Layer 11 of a small transformer language model trained on English Wikipedia (16 layers, counted from 0, width 128).
A neuron's activation on a vector x is quick GELU(weights . x), where the dot is the dot product. Quick GELU of z is z times sigmoid(1.702 z).

Input weights of the MLP neurons that the questions are about. A number n stands for (n - 128) times 0.0037.
n85: 138, 114, 140, 122, 102, 162, 197, 166, 125, 172, 103, 166, 111, 141, 153, 110, 118, 134, 177, 206, 91, 110, 61, 100, 148, 129, 167, 124, 168, 69, 149, 74, 160, 83, 154, 161, 122, 148, 123, 118, 151, 155, 171, 114, 119, 158, 137, 157, 139, 106, 109, 114, 139, 159, 159, 143, 102, 98, 108, 98, 122, 110, 164, 190, 163, 119, 131, 111, 94, 109, 159, 183, 108, 22, 165, 163, 149, 171, 164, 188, 148, 115, 156, 69, 154, 95, 155, 178, 83, 144, 145, 92, 145, 46, 88, 131, 122, 131, 98, 116, 120, 135, 176, 177, 109, 74, 47, 191, 94, 160, 142, 95, 84, 111, 205, 119, 120, 153, 161, 127, 119, 124, 148, 137, 202, 122, 136, 133
n86: 150, 106, 138, 136, 104, 125, 123, 143, 168, 88, 55, 110, 124, 145, 166, 152, 135, 153, 106, 174, 120, 150, 70, 84, 128, 140, 118, 104, 127, 156, 64, 107, 142, 126, 202, 139, 144, 76, 142, 118, 156, 167, 115, 99, 95, 140, 169, 148, 127, 145, 114, 127, 107, 47, 88, 153, 187, 115, 170, 87, 130, 121, 102, 122, 70, 154, 132, 128, 114, 99, 114, 132, 202, 153, 94, 162, 53, 182, 77, 146, 143, 133, 139, 123, 162, 76, 116, 101, 97, 40, 78, 170, 99, 175, 159, 105, 99, 131, 140, 185, 113, 169, 159, 179, 154, 110, 38, 87, 209, 194, 82, 162, 164, 57, 115, 125, 187, 119, 119, 58, 178, 147, 141, 134, 148, 95, 130, 126
n113: 173, 116, 95, 245, 124, 142, 132, 99, 162, 74, 142, 91, 177, 142, 140, 153, 133, 102, 124, 133, 160, 116, 145, 132, 122, 158, 77, 71, 115, 115, 92, 111, 91, 157, 203, 94, 129, 107, 164, 101, 171, 107, 98, 217, 142, 93, 107, 75, 188, 159, 114, 151, 177, 75, 143, 114, 158, 118, 104, 116, 177, 184, 174, 119, 142, 150, 120, 137, 171, 127, 119, 67, 138, 182, 133, 105, 101, 132, 125, 125, 151, 178, 122, 107, 184, 145, 87, 61, 120, 139, 78, 117, 87, 81, 94, 93, 59, 164, 128, 98, 130, 85, 137, 214, 139, 131, 133, 121, 160, 179, 114, 155, 172, 102, 164, 116, 139, 141, 143, 159, 141, 124, 208, 134, 119, 92, 98, 102
n202: 144, 152, 166, 148, 121, 102, 149, 142, 123, 117, 112, 187, 85, 107, 129, 84, 152, 126, 160, 146, 181, 90, 122, 122, 190, 130, 181, 133, 116, 72, 98, 75, 157, 174, 110, 138, 126, 112, 177, 137, 61, 140, 51, 107, 106, 151, 154, 132, 81, 74, 139, 144, 122, 119, 114, 131, 130, 146, 152, 143, 145, 131, 99, 189, 130, 105, 128, 172, 163, 185, 173, 129, 96, 137, 118, 160, 163, 129, 135, 110, 102, 113, 104, 127, 79, 174, 179, 165, 88, 145, 155, 102, 109, 144, 71, 139, 63, 135, 88, 101, 159, 109, 108, 111, 66, 94, 119, 149, 119, 112, 116, 141, 141, 78, 138, 133, 83, 165, 113, 133, 95, 148, 178, 125, 117, 95, 105, 129
n306: 144, 106, 166, 129, 75, 152, 142, 140, 155, 167, 105, 180, 125, 209, 159, 101, 150, 108, 136, 141, 142, 117, 112, 127, 113, 117, 155, 116, 80, 84, 88, 92, 108, 116, 117, 148, 137, 93, 54, 197, 141, 105, 147, 141, 29, 164, 133, 162, 86, 110, 134, 140, 105, 156, 161, 87, 124, 163, 173, 89, 76, 106, 170, 175, 199, 117, 123, 188, 171, 135, 154, 136, 137, 132, 195, 214, 143, 144, 136, 157, 141, 145, 136, 130, 117, 90, 158, 138, 116, 130, 127, 85, 165, 100, 72, 135, 139, 136, 94, 131, 98, 208, 86, 101, 173, 139, 62, 140, 143, 112, 117, 77, 94, 180, 160, 108, 173, 112, 86, 78, 110, 94, 130, 155, 110, 95, 153, 155
n327: 158, 161, 202, 142, 142, 118, 183, 110, 176, 168, 36, 82, 98, 171, 112, 116, 142, 150, 129, 111, 146, 158, 100, 147, 173, 163, 101, 147, 115, 145, 117, 8, 156, 104, 126, 193, 131, 112, 149, 112, 135, 138, 75, 196, 71, 69, 129, 39, 123, 33, 89, 142, 97, 106, 120, 138, 114, 154, 151, 136, 102, 157, 58, 107, 66, 87, 138, 165, 123, 114, 80, 124, 123, 174, 137, 152, 155, 138, 94, 132, 107, 153, 105, 132, 106, 123, 143, 150, 140, 170, 73, 107, 118, 136, 161, 106, 128, 72, 63, 174, 137, 188, 203, 119, 133, 109, 94, 162, 154, 120, 84, 159, 128, 126, 126, 142, 138, 124, 118, 70, 100, 76, 160, 91, 105, 129, 88, 118
n603: 154, 136, 179, 41, 57, 121, 165, 123, 159, 166, 90, 149, 79, 170, 170, 132, 109, 121, 137, 98, 164, 88, 117, 97, 140, 102, 176, 178, 155, 149, 148, 111, 124, 116, 166, 113, 81, 144, 132, 170, 62, 149, 63, 107, 95, 98, 172, 161, 106, 143, 76, 116, 119, 156, 136, 111, 118, 62, 146, 116, 158, 88, 64, 143, 166, 116, 131, 93, 107, 135, 90, 137, 79, 94, 172, 187, 131, 175, 187, 205, 87, 145, 165, 134, 145, 171, 173, 157, 71, 111, 177, 128, 161, 143, 173, 85, 162, 167, 149, 247, 165, 140, 131, 77, 122, 97, 111, 110, 123, 95, 142, 138, 143, 108, 90, 115, 180, 131, 135, 135, 159, 140, 112, 212, 110, 167, 146, 79
n635: 157, 166, 140, 107, 124, 59, 148, 131, 135, 115, 109, 169, 135, 81, 121, 123, 118, 174, 92, 130, 89, 130, 129, 103, 127, 137, 198, 147, 184, 142, 119, 164, 116, 88, 148, 80, 101, 130, 125, 61, 82, 97, 106, 82, 128, 130, 97, 89, 170, 140, 149, 108, 113, 119, 198, 155, 131, 63, 175, 83, 101, 175, 78, 173, 115, 91, 97, 106, 151, 139, 139, 130, 188, 158, 144, 169, 95, 155, 131, 178, 126, 144, 120, 142, 106, 103, 109, 93, 95, 173, 164, 107, 184, 128, 172, 71, 126, 162, 120, 124, 92, 138, 71, 121, 133, 95, 141, 129, 138, 173, 140, 183, 114, 153, 129, 94, 90, 124, 102, 65, 129, 79, 156, 138, 111, 135, 88, 124
n687: 133, 104, 102, 95, 135, 130, 132, 137, 119, 168, 139, 141, 96, 91, 129, 134, 136, 135, 144, 153, 54, 157, 175, 150, 119, 108, 210, 99, 111, 174, 145, 106, 134, 116, 170, 146, 131, 25, 143, 172, 76, 139, 143, 128, 155, 156, 166, 129, 113, 152, 143, 136, 144, 111, 145, 170, 115, 183, 163, 112, 111, 94, 162, 104, 94, 95, 106, 70, 159, 111, 170, 50, 146, 137, 138, 147, 99, 96, 126, 130, 201, 90, 165, 134, 120, 131, 146, 133, 123, 126, 146, 120, 139, 73, 161, 107, 72, 126, 164, 148, 108, 125, 191, 157, 182, 132, 53, 74, 142, 148, 122, 149, 67, 140, 117, 117, 132, 149, 121, 123, 156, 120, 141, 138, 144, 166, 123, 137
n709: 142, 106, 132, 105, 86, 143, 144, 125, 129, 128, 45, 115, 72, 134, 148, 132, 132, 109, 169, 143, 112, 99, 166, 68, 160, 124, 160, 111, 112, 166, 123, 77, 115, 110, 95, 149, 170, 125, 190, 157, 101, 190, 52, 118, 143, 119, 130, 146, 126, 77, 149, 125, 143, 144, 127, 110, 124, 92, 89, 84, 129, 141, 135, 107, 145, 69, 204, 85, 108, 103, 123, 139, 118, 117, 148, 154, 129, 100, 117, 173, 226, 132, 117, 150, 120, 189, 121, 130, 104, 129, 209, 114, 57, 111, 175, 110, 89, 152, 56, 155, 157, 157, 173, 78, 167, 124, 93, 146, 118, 90, 163, 189, 149, 110, 107, 60, 137, 126, 125, 134, 140, 99, 68, 126, 101, 158, 159, 129
n730: 159, 160, 114, 103, 115, 139, 141, 85, 137, 108, 161, 147, 116, 77, 146, 125, 109, 116, 131, 106, 95, 124, 136, 171, 128, 129, 139, 126, 168, 111, 134, 89, 108, 141, 159, 92, 81, 72, 189, 199, 147, 116, 179, 104, 151, 175, 169, 117, 88, 126, 152, 154, 70, 121, 145, 95, 143, 141, 91, 146, 97, 114, 193, 218, 158, 148, 129, 128, 164, 155, 126, 140, 170, 151, 182, 137, 100, 151, 112, 80, 84, 133, 132, 101, 77, 156, 97, 147, 132, 119, 145, 127, 135, 148, 139, 121, 82, 182, 138, 171, 57, 140, 124, 101, 132, 136, 107, 117, 184, 105, 89, 163, 98, 134, 143, 145, 148, 138, 147, 117, 164, 83, 110, 95, 144, 160, 100, 120
n739: 152, 151, 122, 158, 152, 107, 131, 183, 135, 77, 109, 166, 107, 127, 144, 54, 117, 112, 139, 145, 179, 169, 127, 120, 115, 188, 162, 64, 124, 104, 139, 153, 104, 110, 193, 143, 130, 116, 181, 158, 129, 126, 102, 139, 186, 119, 126, 117, 80, 83, 169, 116, 117, 142, 121, 109, 96, 144, 177, 85, 193, 114, 138, 157, 125, 119, 131, 158, 227, 151, 166, 101, 107, 122, 142, 168, 152, 124, 169, 87, 120, 145, 154, 105, 168, 172, 54, 143, 129, 151, 108, 68, 130, 73, 76, 119, 103, 156, 118, 122, 86, 165, 130, 97, 132, 105, 146, 91, 139, 165, 121, 141, 153, 160, 203, 142, 118, 163, 126, 103, 115, 163, 226, 126, 88, 116, 133, 134

Each question shows a token from some text and the vector x that enters the MLP there. A number n stands for (n - 128) times 0.096.

" Port": 51, 131, 113, 140, 153, 107, 108, 133, 101, 116, 126, 138, 157, 135, 124, 117, 105, 132, 125, 98, 136, 130, 143, 111, 121, 125, 124, 133, 132, 129, 149, 138, 121, 130, 138, 138, 113, 163, 98, 142, 131, 103, 131, 121, 130, 116, 101, 122, 149, 127, 140, 135, 116, 154, 122, 121, 126, 138, 115, 151, 120, 119, 134, 108, 119, 123, 112, 130, 142, 132, 132, 103, 129, 142, 130, 102, 132, 101, 142, 94, 129, 114, 121, 112, 131, 132, 106, 117, 130, 122, 97, 123, 142, 126, 133, 120, 137, 109, 132, 124, 141, 135, 115, 135, 127, 130, 98, 113, 128, 104, 141, 143, 120, 147, 129, 98, 119, 120, 137, 139, 132, 122, 150, 158, 130, 125, 141, 140
The most active neuron and its activation: n739, at about 1.2

"ations": 69, 119, 117, 138, 125, 134, 122, 157, 88, 132, 139, 123, 109, 137, 107, 132, 122, 158, 105, 96, 137, 131, 128, 150, 92, 136, 113, 121, 118, 125, 139, 146, 133, 125, 100, 133, 132, 127, 117, 139, 125, 107, 136, 108, 114, 150, 139, 113, 129, 113, 153, 136, 110, 144, 142, 117, 123, 148, 115, 130, 126, 108, 134, 132, 160, 119, 148, 129, 131, 144, 135, 138, 114, 118, 138, 141, 111, 118, 121, 119, 117, 99, 115, 140, 116, 147, 98, 107, 127, 106, 135, 117, 169, 140, 136, 133, 119, 124, 163, 135, 147, 141, 131, 135, 143, 137, 136, 128, 121, 122, 125, 111, 124, 143, 136, 127, 124, 139, 121, 113, 119, 133, 126, 133, 117, 131, 134, 157
The most active neuron and its activation: n306, at about 3.3

"re": 71, 148, 125, 126, 137, 125, 120, 138, 108, 116, 111, 127, 118, 131, 116, 119, 127, 129, 89, 134, 115, 124, 156, 132, 110, 151, 72, 129, 133, 113, 112, 139, 108, 138, 143, 155, 134, 115, 122, 113, 161, 110, 143, 123, 131, 126, 133, 149, 150, 111, 134, 143, 118, 124, 105, 115, 156, 130, 130, 129, 129, 123, 119, 92, 122, 154, 137, 114, 139, 144, 132, 165, 134, 124, 128, 123, 100, 122, 100, 131, 119, 100, 103, 122, 123, 100, 97, 121, 132, 110, 126, 127, 123, 131, 148, 112, 142, 147, 141, 118, 123, 128, 123, 148, 121, 160, 118, 130, 136, 114, 153, 155, 149, 149, 130, 142, 120, 136, 128, 101, 121, 143, 112, 123, 150, 111, 124, 118
Which neuron lights up most? n86

"u": 54, 118, 121, 147, 137, 142, 132, 133, 110, 115, 160, 125, 133, 129, 111, 122, 134, 131, 119, 139, 111, 146, 122, 131, 97, 109, 128, 129, 128, 126, 129, 140, 127, 143, 146, 123, 127, 128, 106, 133, 160, 117, 163, 132, 124, 134, 148, 134, 153, 116, 152, 135, 128, 175, 126, 124, 127, 103, 131, 155, 119, 142, 117, 146, 146, 167, 117, 111, 124, 141, 144, 128, 145, 116, 111, 134, 114, 119, 117, 133, 119, 107, 132, 113, 109, 118, 116, 161, 126, 154, 132, 139, 128, 124, 130, 136, 136, 134, 119, 118, 109, 105, 115, 136, 137, 133, 164, 145, 105, 134, 112, 138, 109, 140, 105, 145, 123, 131, 137, 131, 128, 124, 127, 129, 145, 130, 133, 141
Which neuron lights up most? n730

"l": 69, 111, 155, 134, 108, 131, 127, 137, 95, 124, 111, 112, 141, 122, 125, 136, 122, 107, 93, 138, 118, 138, 129, 125, 105, 125, 128, 133, 138, 123, 153, 138, 130, 158, 129, 126, 130, 151, 135, 128, 130, 105, 116, 137, 127, 125, 134, 137, 135, 118, 126, 125, 124, 152, 145, 138, 126, 153, 97, 115, 127, 123, 123, 118, 142, 126, 150, 126, 126, 143, 119, 135, 103, 136, 97, 130, 128, 129, 135, 140, 78, 97, 114, 135, 116, 140, 123, 121, 132, 94, 129, 146, 148, 144, 124, 176, 153, 126, 138, 138, 120, 119, 151, 114, 110, 123, 162, 126, 115, 105, 157, 124, 124, 108, 127, 125, 120, 129, 134, 123, 131, 129, 145, 144, 132, 139, 146, 134
The most active neuron and its activation: n603, at about 1.7

" J": 41, 139, 119, 122, 127, 132, 96, 141, 126, 114, 144, 128, 147, 114, 138, 124, 133, 115, 110, 128, 127, 122, 126, 127, 121, 142, 140, 138, 133, 124, 134, 125, 149, 112, 102, 138, 142, 158, 129, 146, 120, 127, 121, 124, 109, 112, 107, 132, 152, 121, 118, 130, 125, 137, 130, 112, 127, 138, 144, 119, 130, 118, 109, 125, 110, 120, 116, 116, 125, 123, 140, 149, 122, 119, 129, 127, 137, 141, 136, 139, 126, 109, 109, 129, 124, 141, 125, 126, 129, 120, 140, 118, 149, 131, 147, 126, 176, 131, 103, 142, 130, 128, 102, 129, 124, 108, 134, 132, 109, 122, 137, 120, 125, 134, 131, 131, 116, 120, 134, 115, 132, 155, 100, 123, 118, 138, 121, 123
The two highest activations, in order: n603, n635

"ack": 69, 136, 112, 122, 134, 153, 97, 141, 84, 137, 135, 116, 122, 148, 104, 149, 132, 114, 151, 103, 139, 113, 125, 121, 103, 137, 103, 127, 130, 124, 114, 127, 127, 98, 116, 143, 151, 117, 99, 129, 137, 143, 144, 122, 149, 138, 134, 112, 124, 133, 131, 134, 115, 122, 113, 123, 134, 161, 124, 144, 108, 117, 132, 132, 149, 114, 126, 139, 148, 127, 145, 149, 139, 115, 122, 129, 95, 148, 106, 125, 143, 95, 100, 139, 120, 121, 137, 148, 124, 113, 117, 145, 119, 108, 120, 148, 136, 108, 120, 125, 103, 138, 128, 124, 124, 131, 127, 133, 141, 135, 131, 130, 136, 157, 122, 134, 109, 134, 130, 109, 135, 101, 114, 118, 138, 151, 133, 151
Which three neurons fire most, strongest first? n306, n730, n687

" as": 42, 110, 123, 134, 143, 130, 147, 145, 129, 105, 139, 121, 156, 126, 124, 145, 133, 124, 115, 104, 113, 134, 132, 163, 123, 120, 107, 122, 126, 127, 130, 120, 133, 120, 120, 136, 118, 118, 140, 136, 124, 129, 130, 140, 135, 103, 114, 124, 168, 151, 144, 149, 144, 109, 109, 147, 146, 124, 142, 131, 121, 106, 135, 126, 106, 117, 131, 133, 117, 129, 126, 133, 127, 124, 123, 125, 138, 119, 118, 123, 138, 94, 106, 125, 126, 117, 124, 116, 125, 113, 125, 125, 133, 163, 110, 118, 131, 100, 134, 136, 135, 125, 146, 134, 129, 125, 133, 150, 130, 144, 132, 103, 130, 133, 129, 114, 137, 131, 137, 108, 139, 133, 126, 152, 124, 118, 124, 144
Which three neurons fire most, strongest first? n86, n113, n687

"),": 50, 108, 120, 118, 142, 125, 140, 131, 142, 130, 125, 111, 139, 139, 110, 123, 151, 113, 135, 95, 134, 133, 142, 118, 128, 109, 99, 124, 110, 137, 104, 127, 114, 124, 114, 136, 120, 139, 110, 132, 140, 131, 141, 130, 126, 109, 112, 145, 134, 122, 113, 154, 145, 148, 122, 119, 119, 126, 113, 151, 104, 122, 104, 102, 137, 129, 131, 125, 122, 130, 124, 139, 117, 130, 141, 121, 147, 102, 128, 128, 137, 88, 133, 132, 122, 116, 137, 133, 119, 140, 144, 122, 125, 127, 141, 132, 125, 135, 126, 113, 149, 125, 116, 131, 118, 123, 141, 121, 139, 120, 131, 142, 132, 103, 136, 147, 121, 133, 130, 136, 112, 110, 142, 154, 130, 124, 121, 162
Which neuron lights up most? n709

"-": 20, 116, 116, 128, 125, 126, 131, 129, 135, 123, 138, 124, 141, 129, 129, 130, 140, 108, 136, 127, 142, 126, 135, 126, 123, 136, 142, 125, 116, 131, 133, 129, 144, 135, 118, 135, 131, 106, 130, 131, 127, 113, 129, 137, 123, 132, 140, 126, 121, 121, 122, 132, 141, 131, 131, 120, 134, 122, 119, 143, 122, 132, 142, 131, 112, 126, 130, 127, 128, 117, 135, 139, 118, 127, 138, 123, 132, 124, 126, 135, 121, 99, 140, 132, 138, 131, 138, 109, 150, 130, 113, 133, 134, 124, 132, 139, 143, 115, 133, 127, 135, 121, 137, 129, 117, 131, 120, 130, 129, 128, 133, 127, 115, 122, 122, 143, 147, 128, 135, 134, 133, 127, 139, 132, 123, 127, 119, 160
The most active neuron and its activation: n687, at about 1.2

"et": 68, 113, 112, 131, 121, 125, 128, 141, 91, 101, 132, 109, 140, 129, 124, 113, 130, 158, 123, 68, 154, 141, 114, 114, 111, 114, 90, 129, 132, 129, 105, 149, 109, 129, 142, 135, 149, 132, 134, 126, 146, 129, 163, 122, 114, 125, 108, 114, 152, 143, 143, 125, 132, 120, 126, 109, 86, 142, 144, 147, 129, 119, 126, 142, 151, 127, 125, 120, 129, 137, 135, 139, 101, 115, 136, 124, 95, 120, 134, 110, 133, 97, 136, 120, 130, 121, 130, 132, 119, 135, 139, 148, 112, 124, 124, 127, 129, 134, 136, 115, 128, 132, 115, 139, 130, 123, 151, 161, 122, 131, 144, 119, 150, 111, 122, 116, 99, 123, 118, 138, 118, 142, 124, 142, 133, 107, 142, 137
Which neuron lights up most? n113

"–": 61, 131, 101, 113, 87, 113, 127, 144, 149, 122, 128, 126, 130, 137, 142, 128, 136, 151, 140, 108, 140, 100, 144, 119, 112, 123, 109, 124, 114, 159, 111, 136, 121, 140, 91, 120, 136, 160, 139, 110, 124, 132, 141, 143, 114, 119, 108, 113, 130, 123, 136, 130, 123, 131, 96, 102, 117, 112, 142, 140, 126, 118, 111, 90, 133, 152, 143, 109, 105, 122, 126, 122, 107, 152, 128, 116, 116, 130, 119, 139, 133, 118, 84, 117, 138, 121, 149, 143, 116, 132, 111, 149, 124, 122, 132, 126, 134, 137, 131, 128, 149, 101, 106, 128, 117, 118, 122, 127, 135, 121, 154, 135, 140, 147, 122, 121, 112, 128, 128, 121, 136, 123, 130, 135, 125, 141, 129, 152
The two highest activations, in order: n709, n603